Layer 7 of a small transformer language model trained on English Wikipedia (13 layers, counted from 0, width 128).
Take only the direct path to the model's output, skipping the later layers: a vector added to the residual stream pushes a token's score in proportion to its dot product with that token's output vector.

Output vectors of the tokens that the questions are about. A number n stands for (n - 500) times 0.0019.
" early": 488 525 463 366 691 620 375 567 466 484 542 667 380 434 544 620 353 607 375 586 410 738 383 578 520 420 566 723 447 672 384 179 595 726 433 414 320 358 337 529 390 585 515 626 515 473 328 731 618 351 683 457 305 642 800 498 650 530 359 479 681 794 598 423 576 502 541 480 522 473 635 335 446 234 715 484 475 439 528 362 330 515 548 561 214 581 504 637 466 532 498 608 533 396 423 494 687 447 668 443 455 602 519 271 442 308 432 471 470 597 538 528 563 412 470 653 484 373 591 313 478 341 455 443 505 518 586 435
" respectively": 632 206 487 499 584 302 550 460 321 277 560 94 264 601 275 621 202 649 632 641 380 413 822 559 246 601 297 398 730 432 616 124 429 495 704 726 350 399 551 503 498 178 747 563 843 651 453 350 326 442 687 296 575 493 658 432 572 741 311 412 419 494 445 755 665 468 373 239 479 668 710 260 609 390 688 427 531 833 781 394 602 533 742 537 239 471 485 563 323 699 441 725 793 655 355 658 908 497 162 606 459 513 437 587 518 430 456 400 230 626 39 513 527 609 619 461 92 650 513 494 405 619 380 757 339 602 497 748
" Away": 542 599 408 339 437 541 519 603 791 773 384 87 459 471 405 465 264 187 533 360 484 457 504 425 710 247 652 782 301 589 660 515 665 495 802 365 607 712 596 766 437 628 532 424 508 633 421 504 723 516 638 417 335 236 670 669 804 475 715 395 460 469 441 675 635 488 788 415 651 445 350 282 494 210 446 579 537 310 574 196 774 204 687 809 568 301 385 415 442 474 230 292 385 541 448 387 578 630 554 495 632 319 475 577 171 313 301 624 604 513 525 277 585 660 255 242 654 461 720 490 762 345 517 488 801 635 309 524
" since": 681 464 431 313 598 646 464 494 547 413 547 402 570 821 375 657 535 505 245 476 490 453 441 575 331 376 551 462 832 449 353 259 487 610 446 466 215 438 407 548 506 501 522 552 477 498 345 641 501 468 600 522 451 422 765 652 334 428 468 717 300 605 594 508 560 516 343 571 493 701 746 508 665 545 508 468 375 538 645 520 398 399 565 526 356 425 252 684 574 600 497 680 463 442 407 422 632 512 409 538 481 565 591 383 441 497 438 575 548 671 419 663 265 485 604 489 356 578 522 275 319 549 464 639 405 546 527 471
" share": 543 368 465 345 547 218 574 382 488 511 518 238 435 432 622 629 425 260 244 385 454 539 411 489 526 454 515 627 667 598 537 279 653 319 626 534 454 564 578 251 475 692 556 244 553 583 716 452 663 606 443 402 530 505 509 446 655 456 432 352 721 644 472 594 551 439 460 591 645 508 680 461 417 575 629 571 542 418 811 605 539 573 603 554 247 403 430 447 386 729 562 256 630 540 482 536 512 542 290 557 397 526 397 614 512 539 324 782 495 501 563 363 581 494 462 426 347 607 494 383 468 714 376 527 337 566 457 622
" never": 439 513 459 351 421 378 445 487 748 690 436 414 556 534 472 679 432 455 405 499 421 496 386 565 572 244 538 560 554 474 477 241 538 479 463 519 587 556 534 344 441 535 372 613 630 311 491 446 503 384 710 596 333 412 542 477 529 635 299 462 618 392 584 470 551 532 418 327 382 539 828 573 496 528 671 369 437 594 630 484 493 605 411 570 588 538 472 618 444 617 366 639 606 479 524 228 747 611 519 659 562 318 513 459 423 473 759 553 490 410 184 360 414 549 561 299 290 670 661 417 343 556 490 601 583 626 524 672
"December": 369 417 408 495 477 603 444 447 422 618 554 540 398 292 499 578 603 504 297 377 377 618 614 474 440 244 595 649 723 599 456 486 451 536 581 545 495 600 259 621 353 503 553 694 518 503 361 475 547 180 503 626 377 472 632 729 666 542 399 584 695 555 521 643 803 521 624 445 564 280 526 648 495 503 626 575 434 475 534 442 579 103 562 745 520 544 391 750 529 634 322 665 491 604 495 251 758 578 529 373 413 428 708 264 444 516 543 462 279 416 448 282 446 875 429 535 225 347 480 492 553 483 375 287 560 495 565 395
" Albums": 533 613 476 205 612 401 576 441 188 617 727 110 616 313 465 599 413 670 486 295 140 388 441 370 665 237 397 725 408 643 531 425 581 361 788 469 630 588 598 696 477 636 605 577 739 644 392 478 508 524 779 456 518 359 857 583 549 489 445 517 537 537 437 394 667 870 568 591 555 481 394 250 658 346 429 402 507 395 511 658 609 230 946 673 304 391 412 370 255 528 529 374 513 608 614 642 455 578 439 532 435 547 508 619 432 447 630 602 301 220 305 196 579 754 624 33 561 701 564 367 518 297 535 423 228 490 967 356
"qualified": 467 433 374 447 756 437 551 493 363 554 497 12 70 378 412 814 397 356 370 383 192 493 372 307 459 248 676 615 528 157 545 498 532 481 764 471 449 360 630 749 416 320 317 849 446 625 596 346 697 398 502 612 388 581 533 861 608 469 470 572 740 540 775 585 713 295 614 416 503 605 681 175 361 473 550 343 729 484 741 262 618 369 634 768 507 439 554 493 374 755 329 269 345 456 690 303 552 473 337 629 620 575 535 488 617 334 546 637 534 525 378 583 667 782 403 328 194 375 889 634 377 439 653 584 493 597 518 518
"accord": 379 535 327 453 583 581 538 377 530 575 279 296 466 487 431 613 348 354 170 175 422 788 526 366 667 698 589 580 518 430 442 482 466 595 612 581 320 589 521 405 347 392 394 584 398 499 284 535 487 376 721 500 299 426 527 735 856 631 401 450 597 532 487 447 700 401 445 202 451 420 478 231 405 552 575 441 563 527 929 737 645 103 593 632 380 581 479 821 526 613 402 796 608 487 407 499 749 382 551 538 563 529 618 502 546 330 413 357 657 664 327 207 524 695 515 506 412 545 516 398 540 595 387 394 523 624 561 705

Output weights of attention head 2. The head adds the sum of these rows, row i times number i of z. A number n stands for (n - 500) times 0.00096.
o0: 287 386 399 527 287 427 347 618 322 535 390 691 554 255 327 660 526 621 410 433 545 446 571 494 641 454 473 424 435 395 508 349 646 600 379 642 237 657 512 415 475 553 635 548 377 479 623 574 647 542 288 457 540 648 524 387 738 446 379 532 710 570 461 522 700 692 352 491 498 741 591 344 579 366 735 751 354 351 206 557 434 610 441 261 532 521 673 786 548 531 698 814 561 510 375 630 369 280 401 302 423 438 484 667 897 521 640 419 475 463 346 579 290 524 426 498 584 447 816 226 479 619 328 523 380 443 552 487
o1: 384 564 770 549 85 215 429 695 649 326 489 474 393 457 704 577 460 368 517 646 627 395 170 492 388 56 553 549 650 344 899 623 699 337 470 541 446 350 581 596 567 537 387 718 671 491 677 381 315 702 412 375 533 456 529 605 190 612 552 498 319 578 269 482 364 517 527 735 160 660 565 668 499 268 495 426 558 158 591 695 438 389 619 378 587 737 772 416 285 636 635 291 566 378 479 489 459 458 624 598 580 464 518 626 344 339 431 708 341 660 587 579 493 390 789 252 301 511 476 769 641 860 573 540 536 631 342 393
o2: 706 337 584 575 453 356 536 541 396 524 552 555 316 498 431 457 355 498 565 696 349 624 525 536 613 389 586 460 225 370 233 503 529 281 401 276 573 516 561 339 513 504 473 509 516 585 496 389 437 470 576 469 546 506 613 475 274 567 498 525 790 756 582 618 469 495 442 401 498 616 579 432 438 392 591 201 481 735 623 523 416 685 457 415 464 485 406 661 467 636 584 332 453 575 516 597 184 817 356 694 605 368 536 522 469 519 628 617 432 342 462 529 647 323 651 579 637 482 626 525 388 397 556 438 507 434 528 414
o3: 376 328 621 544 757 427 626 474 452 645 650 572 502 537 239 532 475 428 509 591 523 617 365 580 582 586 366 520 362 354 459 575 408 405 480 601 359 399 676 179 589 459 497 609 661 672 335 463 415 665 467 381 496 487 363 408 572 477 375 369 774 391 449 491 471 456 489 334 442 698 529 404 592 518 728 535 535 570 400 455 603 672 408 628 462 616 638 573 461 358 552 378 633 355 413 531 532 562 351 492 669 427 415 655 464 505 669 620 585 505 308 371 581 302 493 403 556 471 497 430 426 839 458 503 524 569 567 716
o4: 488 586 377 476 823 473 529 371 251 669 487 636 644 536 248 656 489 705 402 634 673 743 496 585 502 601 468 368 550 325 356 455 298 529 480 381 611 616 419 322 626 434 461 580 448 550 302 372 324 608 268 498 450 587 541 220 585 316 486 572 597 202 617 349 616 638 449 403 594 529 413 123 677 553 769 506 305 569 466 354 364 496 432 339 394 428 565 548 833 497 643 630 388 352 442 646 555 527 706 665 520 520 567 478 442 527 739 431 494 395 367 474 228 424 539 598 676 472 474 501 464 566 506 559 297 481 789 837
o5: 608 630 463 333 76 310 539 694 326 403 489 464 488 538 720 393 650 396 718 253 401 371 400 489 545 543 404 331 227 434 586 429 670 399 395 574 238 426 447 693 673 626 710 822 489 711 653 512 776 560 566 300 725 273 523 586 342 609 504 582 635 840 228 395 464 405 354 501 481 757 712 846 367 423 466 652 543 543 525 612 544 654 516 627 551 491 291 447 494 583 532 648 506 539 524 542 355 500 301 116 447 521 549 665 566 360 674 538 367 543 556 368 594 578 620 338 496 343 477 463 428 574 281 448 839 423 302 370
o6: 685 683 423 486 169 546 524 651 342 400 492 532 409 515 843 461 720 365 430 263 339 466 439 510 408 780 542 357 441 657 565 455 460 535 624 504 497 253 364 597 720 548 579 553 534 809 446 220 724 631 641 438 460 436 605 663 602 490 547 382 517 447 388 339 631 516 644 386 583 447 389 748 179 338 621 570 613 421 672 543 636 442 624 531 578 685 137 313 385 362 418 468 696 498 682 614 327 498 507 169 386 434 527 509 566 508 743 566 561 395 752 512 492 689 493 506 464 396 271 376 459 507 415 376 606 434 350 299
o7: 624 390 578 401 835 629 575 398 463 569 328 389 430 676 591 656 571 282 652 489 363 440 529 447 483 633 96 358 522 400 279 389 469 595 531 603 588 349 631 562 354 475 408 230 417 631 393 641 537 681 522 587 448 414 430 474 576 616 534 546 332 293 635 516 633 345 616 413 653 685 458 517 603 575 356 410 459 591 470 448 555 758 463 689 650 665 577 439 550 632 389 453 240 507 522 300 531 643 252 553 744 613 405 469 436 484 507 491 637 600 405 379 475 494 353 644 397 394 564 467 453 648 574 530 434 577 239 674
o8: 91 599 586 389 354 534 380 650 445 510 366 536 658 554 400 563 394 327 507 495 436 431 358 591 579 386 507 640 594 408 926 409 556 515 488 608 526 515 680 536 529 480 526 757 858 434 520 206 444 714 440 445 411 560 275 361 680 560 426 675 547 294 563 333 330 471 510 510 444 794 593 227 701 368 583 476 556 429 398 365 492 547 691 529 589 505 755 589 491 513 540 616 449 330 385 532 603 329 813 508 356 262 389 569 580 204 812 491 419 543 438 572 437 442 516 369 374 425 587 558 562 476 521 567 529 218 587 528
o9: 411 693 522 510 314 402 234 778 511 422 323 524 368 493 761 675 460 593 616 462 378 637 622 490 515 593 504 291 429 452 824 283 486 617 457 653 358 639 406 626 522 417 463 512 502 563 685 395 639 506 568 548 652 391 565 583 496 672 490 512 344 542 479 276 493 548 411 485 499 720 664 484 267 350 371 309 578 539 661 548 387 379 591 547 797 476 512 373 478 426 338 552 503 431 393 622 402 411 580 229 520 248 516 435 513 437 471 503 178 545 630 575 520 625 563 351 601 605 525 599 589 492 462 498 689 508 267 248
o10: 586 557 494 360 192 362 414 520 510 604 405 484 558 458 533 533 555 590 505 646 664 189 401 452 491 686 737 498 345 275 616 396 665 563 459 449 319 518 380 577 600 707 534 875 414 637 585 301 406 630 339 201 379 301 370 357 530 448 618 786 465 593 366 468 509 449 559 680 353 602 618 674 439 404 528 772 481 294 554 553 408 665 304 490 460 480 447 501 649 573 594 591 426 392 603 361 598 405 548 382 749 645 706 402 562 439 434 567 543 574 369 363 300 492 562 359 437 467 552 521 363 723 394 496 594 476 437 773
o11: 530 598 350 523 637 470 557 628 583 319 573 583 437 474 402 666 599 472 398 297 591 513 565 512 465 393 423 346 490 426 431 501 491 642 445 331 442 558 349 546 450 347 397 620 379 432 397 504 499 440 587 756 539 436 656 502 423 469 394 748 542 505 550 519 471 631 393 537 433 447 594 697 726 641 458 473 452 485 675 443 278 270 584 455 391 590 329 464 521 517 504 679 650 504 494 545 395 483 766 250 190 583 677 365 454 589 372 451 302 408 640 637 376 583 644 713 551 323 547 805 536 411 359 440 509 686 584 252
o12: 526 562 319 336 262 602 483 571 371 429 449 506 638 397 594 532 596 577 572 441 729 362 352 423 328 649 489 525 581 545 344 652 563 307 541 336 612 499 290 627 488 592 435 543 399 743 416 593 580 463 351 568 502 483 621 566 532 453 639 417 253 613 325 545 577 522 595 471 615 410 312 684 526 426 394 567 455 396 463 680 521 546 505 410 430 511 295 648 522 737 679 442 426 594 646 524 605 378 466 397 596 729 559 612 319 482 352 306 634 324 590 479 481 603 603 617 432 260 464 297 488 632 516 436 581 467 710 541
o13: 589 505 632 541 284 527 480 535 530 419 533 157 359 485 428 414 487 194 603 409 342 337 440 338 454 416 433 425 633 444 488 749 758 644 494 650 551 558 430 627 432 425 430 272 574 392 673 618 332 534 448 526 636 421 303 356 335 621 544 451 577 546 433 655 513 331 679 467 395 517 570 656 386 702 324 463 451 406 391 640 664 670 450 556 386 659 551 465 516 576 445 456 406 454 457 369 658 749 391 489 640 502 401 660 552 433 117 545 974 652 479 424 458 675 380 719 515 364 567 632 499 475 563 675 712 460 296 631
o14: 677 569 357 328 550 807 546 648 554 372 287 322 375 450 636 359 830 260 550 174 484 457 739 462 374 729 321 550 506 446 481 402 484 613 415 216 566 415 380 825 488 436 589 700 331 503 453 717 706 305 689 540 685 369 514 817 521 409 481 647 464 504 430 445 562 217 560 589 626 379 570 776 651 513 295 584 464 675 577 511 500 496 626 788 497 577 121 462 584 363 271 492 629 527 565 362 488 691 536 146 424 591 418 304 253 739 312 389 505 352 769 330 591 559 595 575 484 289 499 632 422 285 530 499 815 440 532 390
o15: 711 490 417 639 562 510 628 550 608 516 527 381 422 449 570 421 667 721 439 441 506 555 594 468 388 730 450 425 258 644 429 653 506 336 363 208 680 404 350 556 443 411 287 574 375 711 474 424 522 535 496 652 546 388 710 523 468 563 557 660 483 626 424 439 542 571 571 336 476 374 454 675 370 558 307 403 454 521 766 518 461 518 448 535 473 567 370 415 480 512 541 416 673 638 603 368 283 421 570 479 443 528 546 410 367 620 331 386 331 524 604 697 287 776 652 647 414 431 469 607 499 348 348 424 391 680 463 514
o16: 210 585 455 489 533 374 561 529 530 412 425 412 572 516 522 654 545 259 501 389 660 462 307 517 574 312 263 563 806 333 692 480 492 286 588 505 500 455 766 368 495 447 556 378 812 622 507 794 469 698 296 371 586 423 432 542 433 403 438 393 468 236 481 467 484 456 544 656 392 569 566 296 738 539 555 574 555 291 211 592 568 463 553 466 636 646 573 535 472 576 487 375 624 382 250 414 699 581 504 573 635 343 423 609 540 489 526 626 635 449 478 494 443 430 587 446 315 464 428 663 540 777 705 645 274 435 537 538
o17: 510 492 450 504 434 710 393 604 501 391 405 436 359 421 572 583 568 557 455 537 545 613 757 368 281 595 648 463 793 504 546 470 424 555 466 406 670 634 416 650 370 478 465 331 270 412 523 666 579 412 521 621 573 534 738 675 337 415 503 477 248 464 560 627 578 500 592 569 744 265 445 334 370 422 83 300 419 592 601 590 497 407 534 412 571 379 351 534 654 611 448 492 331 511 451 517 520 543 612 606 588 490 511 441 337 575 354 270 524 264 770 500 541 548 667 658 543 545 552 478 587 351 634 457 481 349 605 308
o18: 667 512 582 440 554 668 514 519 655 506 467 514 749 482 548 443 554 652 537 477 443 463 362 377 405 466 613 404 433 299 362 639 706 328 549 328 578 524 252 566 594 663 552 515 538 545 660 539 511 462 386 614 568 439 411 503 372 379 665 553 554 634 267 474 329 564 517 592 374 466 292 596 507 539 481 366 518 315 461 359 424 707 209 464 377 549 709 330 508 671 600 495 336 429 633 643 280 268 461 394 690 620 588 354 227 543 385 421 674 459 402 560 420 659 590 601 410 569 771 540 409 662 418 466 602 629 496 535
o19: 473 488 343 356 285 598 276 562 393 607 342 431 266 411 339 568 343 524 318 639 572 574 600 496 330 612 534 510 701 436 312 352 428 723 575 485 458 595 503 495 438 401 408 169 370 726 519 681 333 527 513 597 458 543 300 437 538 338 568 650 531 345 795 674 844 585 841 430 586 493 431 251 382 358 621 481 428 616 670 429 829 486 549 452 315 493 486 473 474 492 189 511 369 404 369 617 849 707 616 578 747 533 472 511 562 698 98 319 773 586 622 424 410 529 369 657 715 590 499 238 457 635 482 603 609 485 516 645
o20: 451 575 476 481 412 414 580 318 534 544 493 416 604 564 592 542 359 365 468 567 586 412 246 358 337 295 312 595 494 285 584 412 564 362 556 610 387 432 731 444 532 594 556 510 584 523 602 635 565 616 322 496 528 430 271 515 516 433 562 778 413 592 512 554 450 480 614 835 375 558 479 452 743 557 734 467 392 200 424 241 643 539 525 482 587 583 500 468 438 473 504 392 519 378 460 528 581 426 435 622 468 698 402 550 509 432 342 604 656 552 328 491 397 563 352 438 346 682 607 315 648 786 567 542 338 595 344 817
o21: 274 356 439 527 586 480 135 518 611 586 492 720 546 349 356 519 348 705 543 530 427 678 684 404 634 543 739 632 454 637 519 426 485 530 364 597 452 745 362 478 490 372 451 563 467 384 384 453 401 302 631 551 420 546 473 413 452 513 425 345 604 719 627 491 523 705 306 440 599 565 629 432 517 457 340 591 612 814 411 523 327 418 441 556 393 249 719 670 521 474 551 637 544 503 411 536 447 413 489 263 479 246 506 417 471 601 661 479 185 530 578 421 588 406 512 374 697 455 816 570 402 493 390 357 764 466 614 355
o22: 391 622 443 455 209 198 547 535 423 443 487 537 459 677 651 418 452 628 579 568 551 539 387 522 526 334 489 618 528 376 692 257 634 421 468 603 511 610 637 482 643 633 653 696 652 527 768 525 408 534 497 398 442 394 555 433 261 488 466 501 581 715 587 380 287 411 386 693 372 497 624 393 411 460 565 474 574 581 530 416 445 353 499 449 399 313 412 447 402 664 469 768 368 439 433 486 327 720 605 597 546 237 540 613 672 497 606 432 376 556 454 528 501 417 655 373 556 697 401 750 483 462 535 559 535 377 489 483
o23: 667 582 375 342 166 299 681 552 300 530 547 361 358 579 556 393 531 511 327 485 616 319 199 512 454 435 484 519 381 460 358 607 646 420 463 267 723 395 437 507 711 716 448 575 598 637 646 365 366 626 357 584 444 605 466 343 223 418 485 786 707 337 408 522 344 441 602 550 465 550 471 577 456 495 722 702 303 386 701 374 649 572 431 490 337 666 568 407 419 709 608 521 480 417 610 447 273 673 692 546 479 642 671 541 552 426 491 415 647 509 490 593 441 629 743 695 544 495 379 561 492 416 361 625 505 497 539 639
o24: 605 191 733 526 568 651 549 682 465 527 418 491 386 361 231 562 569 100 534 375 391 333 622 482 492 419 590 526 268 393 263 362 651 570 391 421 225 390 711 491 474 594 719 686 370 383 227 475 488 694 466 536 643 336 511 482 619 494 492 821 708 385 507 571 634 368 564 457 489 495 500 579 589 468 746 505 568 394 481 612 535 659 317 712 546 679 549 666 542 496 524 402 472 299 569 344 450 455 310 610 586 659 474 633 691 469 534 701 744 338 413 421 537 500 544 780 304 298 569 525 381 385 455 481 332 354 450 675
o25: 434 341 444 544 653 774 377 392 641 606 295 542 453 379 282 497 575 397 608 638 541 525 610 514 522 634 356 663 529 389 409 405 416 641 368 420 597 712 479 444 426 437 540 510 414 483 483 750 474 354 476 525 414 564 306 447 692 406 521 483 644 514 508 458 510 328 459 569 516 589 524 451 721 567 410 727 438 586 336 400 441 812 483 555 499 459 669 716 634 524 590 486 475 489 355 356 610 561 309 356 706 489 473 253 415 727 349 463 519 566 487 283 457 402 393 500 528 376 900 624 346 533 440 408 684 356 483 609
o26: 501 575 506 459 540 710 504 543 316 528 418 459 453 493 555 517 563 536 446 247 325 431 647 409 308 731 480 269 639 560 489 563 415 618 546 744 646 406 304 584 531 388 516 239 458 568 418 319 600 669 396 828 495 648 594 479 572 570 569 443 389 132 465 329 646 638 640 271 766 467 354 400 313 610 529 418 533 469 676 495 651 469 453 537 728 654 487 313 595 449 290 380 486 471 581 714 473 359 532 433 438 578 524 347 578 264 648 397 707 329 524 661 507 815 315 675 511 602 226 373 584 497 467 555 583 508 453 306
o27: 613 510 454 541 437 427 359 698 446 535 331 595 445 524 640 499 548 624 694 538 397 446 601 395 438 663 597 288 318 360 641 397 607 559 480 641 155 618 443 632 464 592 563 707 475 669 662 422 671 507 398 469 531 297 521 588 476 566 650 654 469 695 385 389 408 584 473 542 313 602 657 673 340 359 417 422 624 490 568 457 393 549 260 519 695 441 587 400 471 515 297 579 457 553 528 489 329 359 408 186 592 380 547 337 521 655 425 479 267 535 439 555 440 574 585 289 500 725 666 570 507 617 318 440 707 636 273 250
o28: 707 516 628 665 579 500 558 425 738 481 616 411 649 370 576 562 408 580 449 554 387 374 344 527 519 320 431 560 304 480 462 627 552 288 544 423 316 386 440 332 544 475 621 530 636 527 723 594 633 401 412 445 554 403 336 551 452 650 499 601 576 720 332 601 384 609 424 662 144 437 522 722 486 464 687 313 404 394 534 444 531 440 413 502 528 532 562 382 358 183 530 335 776 463 659 551 308 480 430 457 401 622 463 434 434 481 262 762 622 558 325 565 469 499 379 416 372 674 717 455 455 689 461 493 381 836 427 551
o29: 732 422 351 516 340 460 409 584 440 534 305 529 403 563 686 502 467 481 635 606 529 404 533 316 305 637 557 118 366 443 498 455 692 816 472 599 413 554 415 654 398 456 243 501 207 590 642 295 463 489 442 531 446 439 422 560 348 523 690 734 387 610 542 559 564 555 577 460 440 609 535 655 440 407 389 643 307 479 660 376 472 642 438 412 595 702 516 491 592 462 464 577 366 616 619 380 468 503 487 484 585 622 503 462 512 645 309 399 482 654 498 533 355 708 570 366 623 410 728 382 562 577 412 391 697 606 126 468
o30: 414 561 417 400 469 733 347 455 381 572 560 810 524 486 492 654 445 625 426 381 324 540 696 379 318 654 626 529 612 491 383 292 390 562 678 634 380 633 395 466 532 355 616 457 443 495 393 508 511 424 457 789 341 764 375 406 617 356 463 590 385 402 601 495 579 817 542 493 756 501 434 389 488 575 637 370 595 527 579 561 557 306 492 561 420 412 474 375 453 330 437 711 480 392 539 809 498 221 610 242 426 545 509 469 583 460 644 354 566 275 520 575 453 647 224 632 479 722 439 241 548 420 292 396 600 457 559 370
o31: 477 524 632 635 645 358 507 427 504 462 653 479 570 538 415 597 413 530 514 650 344 467 324 803 802 340 361 639 490 703 574 588 386 369 548 383 530 475 740 338 707 571 557 518 908 471 474 480 473 454 561 400 556 531 534 327 721 608 284 179 607 272 448 480 421 470 368 551 432 549 382 503 448 589 754 498 701 395 407 545 417 380 337 535 530 388 848 498 407 453 680 521 513 333 425 480 341 454 401 482 451 318 565 466 550 438 781 670 363 501 334 498 620 398 566 464 252 656 451 797 455 411 576 610 261 491 564 580

Each question shows a token from some text and the vector z that the head gathered there. A number n stands for (n - 500) times 0.0083.

" that": 499 357 635 486 544 577 497 379 523 393 424 362 525 384 522 422 276 613 565 509 385 691 617 571 351 460 441 565 353 402 606 576
Which of these tokens does it push down most? "qualified"

"W": 753 462 622 171 385 577 515 479 460 370 453 671 516 419 352 501 257 353 357 294 493 573 726 646 677 208 385 366 506 333 748 537
Which three tokens does it push up most, strongest first? " Albums", " early", "December"

" its": 472 394 492 349 526 419 454 622 389 448 523 434 473 597 370 534 470 692 592 474 541 635 460 358 710 461 490 533 434 562 628 513
Pushed up most: "accord"

" leaders": 456 420 532 398 524 460 411 523 431 407 463 533 526 496 536 484 371 641 542 531 539 462 439 520 572 384 445 439 493 549 521 399
Which two tokens does it push up most, strongest first? " since", "December"

"s": 461 513 541 447 472 472 562 507 604 400 449 565 397 547 561 557 516 499 413 395 465 450 509 527 691 423 497 335 553 447 400 521
Pushed up most: "qualified"

"hat": 558 547 495 342 363 439 479 475 439 380 503 538 354 630 393 381 447 548 450 456 434 416 565 513 544 500 487 442 472 612 290 617
Pushed up most: " share"

"king": 423 550 504 278 446 483 497 605 467 360 522 512 573 462 441 579 439 461 434 374 404 428 554 662 508 387 382 431 431 549 407 498
Pushed up most: " Albums"

" in": 573 298 532 426 623 404 557 411 585 409 408 485 421 402 475 582 266 523 555 522 399 571 406 466 579 467 541 529 480 593 586 492
Pushed up most: " early"

" was": 536 368 378 478 653 400 446 619 597 199 500 673 438 489 518 353 525 519 450 422 546 426 423 449 731 492 422 343 408 415 601 534
Pushed up most: "accord"

" Once": 670 582 502 399 408 364 324 651 389 372 595 615 494 467 465 347 557 691 556 512 651 369 458 591 588 534 472 549 406 648 653 626
Which three tokens does it push up most, strongest first? " since", "qualified", " share"

" political": 425 333 427 398 612 362 576 532 621 481 443 457 406 385 431 524 242 486 502 629 379 513 329 456 546 531 625 513 433 664 584 495
Which of these tokens does it push down most? " share"

" ": 464 392 329 310 502 380 409 578 339 295 604 508 495 571 384 460 405 655 550 510 676 357 446 447 600 394 514 365 529 600 619 355
Which two tokens does it push up most, strongest first? " since", "accord"

"\n": 392 666 483 515 459 394 348 455 666 491 641 253 386 314 433 127 493 453 678 426 569 460 306 385 597 635 354 456 575 331 513 888
Pushed up most: " never"

" re": 559 461 332 376 611 374 402 565 611 316 553 589 445 516 604 477 462 553 437 501 530 546 482 402 802 626 439 334 520 438 542 468
Which of these tokens does it push down most? " Albums"

" In": 623 303 329 257 580 327 567 517 508 554 512 539 655 208 556 570 259 693 525 632 519 571 229 277 360 438 671 586 463 668 744 304
Pushed up most: "December"

" would": 373 254 302 240 365 405 467 730 380 340 428 562 542 544 575 508 380 746 524 474 537 443 318 387 652 406 651 253 342 544 704 291
Pushed up most: "December"

".": 427 592 496 622 496 410 413 423 656 466 648 358 337 495 318 334 484 426 502 478 408 457 562 498 628 553 470 469 444 381 377 808
Pushed up most: " never"

" Mar": 540 554 343 274 523 400 503 280 469 387 644 635 364 460 393 488 397 476 329 453 429 387 501 635 464 372 507 421 517 580 434 600
Pushed up most: " Albums"

"4": 386 335 458 432 500 360 442 523 376 363 478 429 306 417 546 497 492 535 376 455 523 477 545 367 604 402 466 435 582 475 456 478
Pushed up most: "accord"

"ur": 444 469 425 368 464 397 421 576 554 484 456 481 387 558 467 441 537 592 546 492 510 369 444 425 475 467 485 510 505 618 360 531
Pushed up most: " Away"

" child": 434 595 349 507 621 521 459 567 490 417 586 605 438 406 455 507 459 607 433 430 452 347 432 504 600 445 473 517 439 573 409 477
Pushed up most: " since"

" the": 462 381 535 388 522 410 436 538 427 458 374 336 416 342 389 441 402 564 430 532 586 518 499 425 409 380 506 454 563 526 588 422
Which of these tokens does it push down most? "qualified"

" attempt": 479 560 390 356 504 527 442 592 454 484 638 652 667 602 509 555 618 680 558 174 547 470 429 376 717 460 483 507 407 538 426 523
Which of these tokens does it push down most? " respectively"

"h": 456 657 603 427 283 514 587 652 452 437 509 420 271 570 403 374 453 520 338 572 557 449 586 532 605 406 393 464 537 630 421 576
Which of these tokens does it push down most? "December"

"pur": 454 466 474 418 430 424 537 494 445 324 525 369 421 514 383 506 522 396 533 356 568 391 554 504 591 501 438 481 539 585 391 597
Which three tokens does it push up most, strongest first? " share", " never", "qualified"

" his": 443 400 499 346 393 395 408 604 476 382 527 325 358 651 403 372 400 513 463 531 528 516 410 394 612 625 427 467 505 619 476 490
Which two tokens does it push up most, strongest first? " Away", "qualified"

" young": 485 436 347 467 629 539 518 465 363 431 638 530 474 249 501 561 389 578 431 467 427 362 403 460 592 420 525 597 474 448 531 462
Pushed up most: "December"

" father": 473 484 477 527 637 438 384 623 442 356 585 499 528 376 467 567 500 546 483 356 479 464 488 512 672 489 383 517 417 530 472 523
Which two tokens does it push up most, strongest first? " since", " never"

"==": 469 563 509 516 565 347 304 549 623 475 629 242 378 355 376 237 427 483 671 401 584 513 382 360 550 630 388 506 558 402 545 727
Pushed up most: " never"

" as": 523 532 351 485 638 400 402 539 469 255 459 466 515 567 377 498 581 558 513 363 669 318 437 553 522 459 565 407 500 461 490 463
Pushed up most: " share"

" Jr": 593 393 634 437 448 542 489 540 560 490 632 541 533 455 464 546 290 406 434 664 482 447 519 672 532 358 452 405 587 598 547 413
Which three tokens does it push up most, strongest first? " early", " since", "accord"

" order": 502 403 431 465 608 382 506 529 601 422 473 446 470 458 448 476 425 538 530 508 421 489 436 453 507 477 540 448 450 556 501 547
Which two tokens does it push up most, strongest first? "accord", " early"

" he": 614 461 580 471 427 432 389 651 415 313 523 501 507 515 427 396 488 514 522 532 629 417 427 540 746 527 416 524 478 602 581 549
Pushed up most: "qualified"

"i": 424 495 538 433 432 472 529 599 390 372 522 395 394 559 422 528 433 431 530 364 551 386 493 542 568 514 442 464 541 615 364 620
Which two tokens does it push up most, strongest first? " share", "qualified"

" to": 537 302 567 481 398 423 583 575 467 391 300 455 346 547 358 472 292 532 439 529 434 569 370 379 577 511 598 491 464 622 528 563
Pushed up most: "accord"

" at": 532 328 592 419 518 494 460 444 503 396 383 464 400 460 544 443 332 633 537 589 473 576 533 483 422 441 437 480 495 466 523 461
Which two tokens does it push up most, strongest first? " early", "December"

"ly": 464 377 411 577 631 352 454 617 495 379 483 483 399 497 467 453 493 543 511 560 465 350 386 408 603 465 480 398 512 461 532 603
Pushed up most: "accord"

" military": 456 420 569 436 548 520 511 527 542 450 440 473 453 401 499 499 362 546 523 549 423 499 484 503 500 429 485 493 459 518 482 487
Pushed up most: " early"

",": 589 328 557 548 484 418 565 547 647 401 414 397 277 500 350 323 409 360 387 538 451 499 420 434 576 498 583 421 474 554 496 661
Which of these tokens does it push down most? " since"

"su": 299 591 361 282 349 425 451 556 509 501 512 657 288 586 683 517 354 474 301 486 505 272 513 581 561 452 464 390 444 535 295 643
Which of these tokens does it push down most? " early"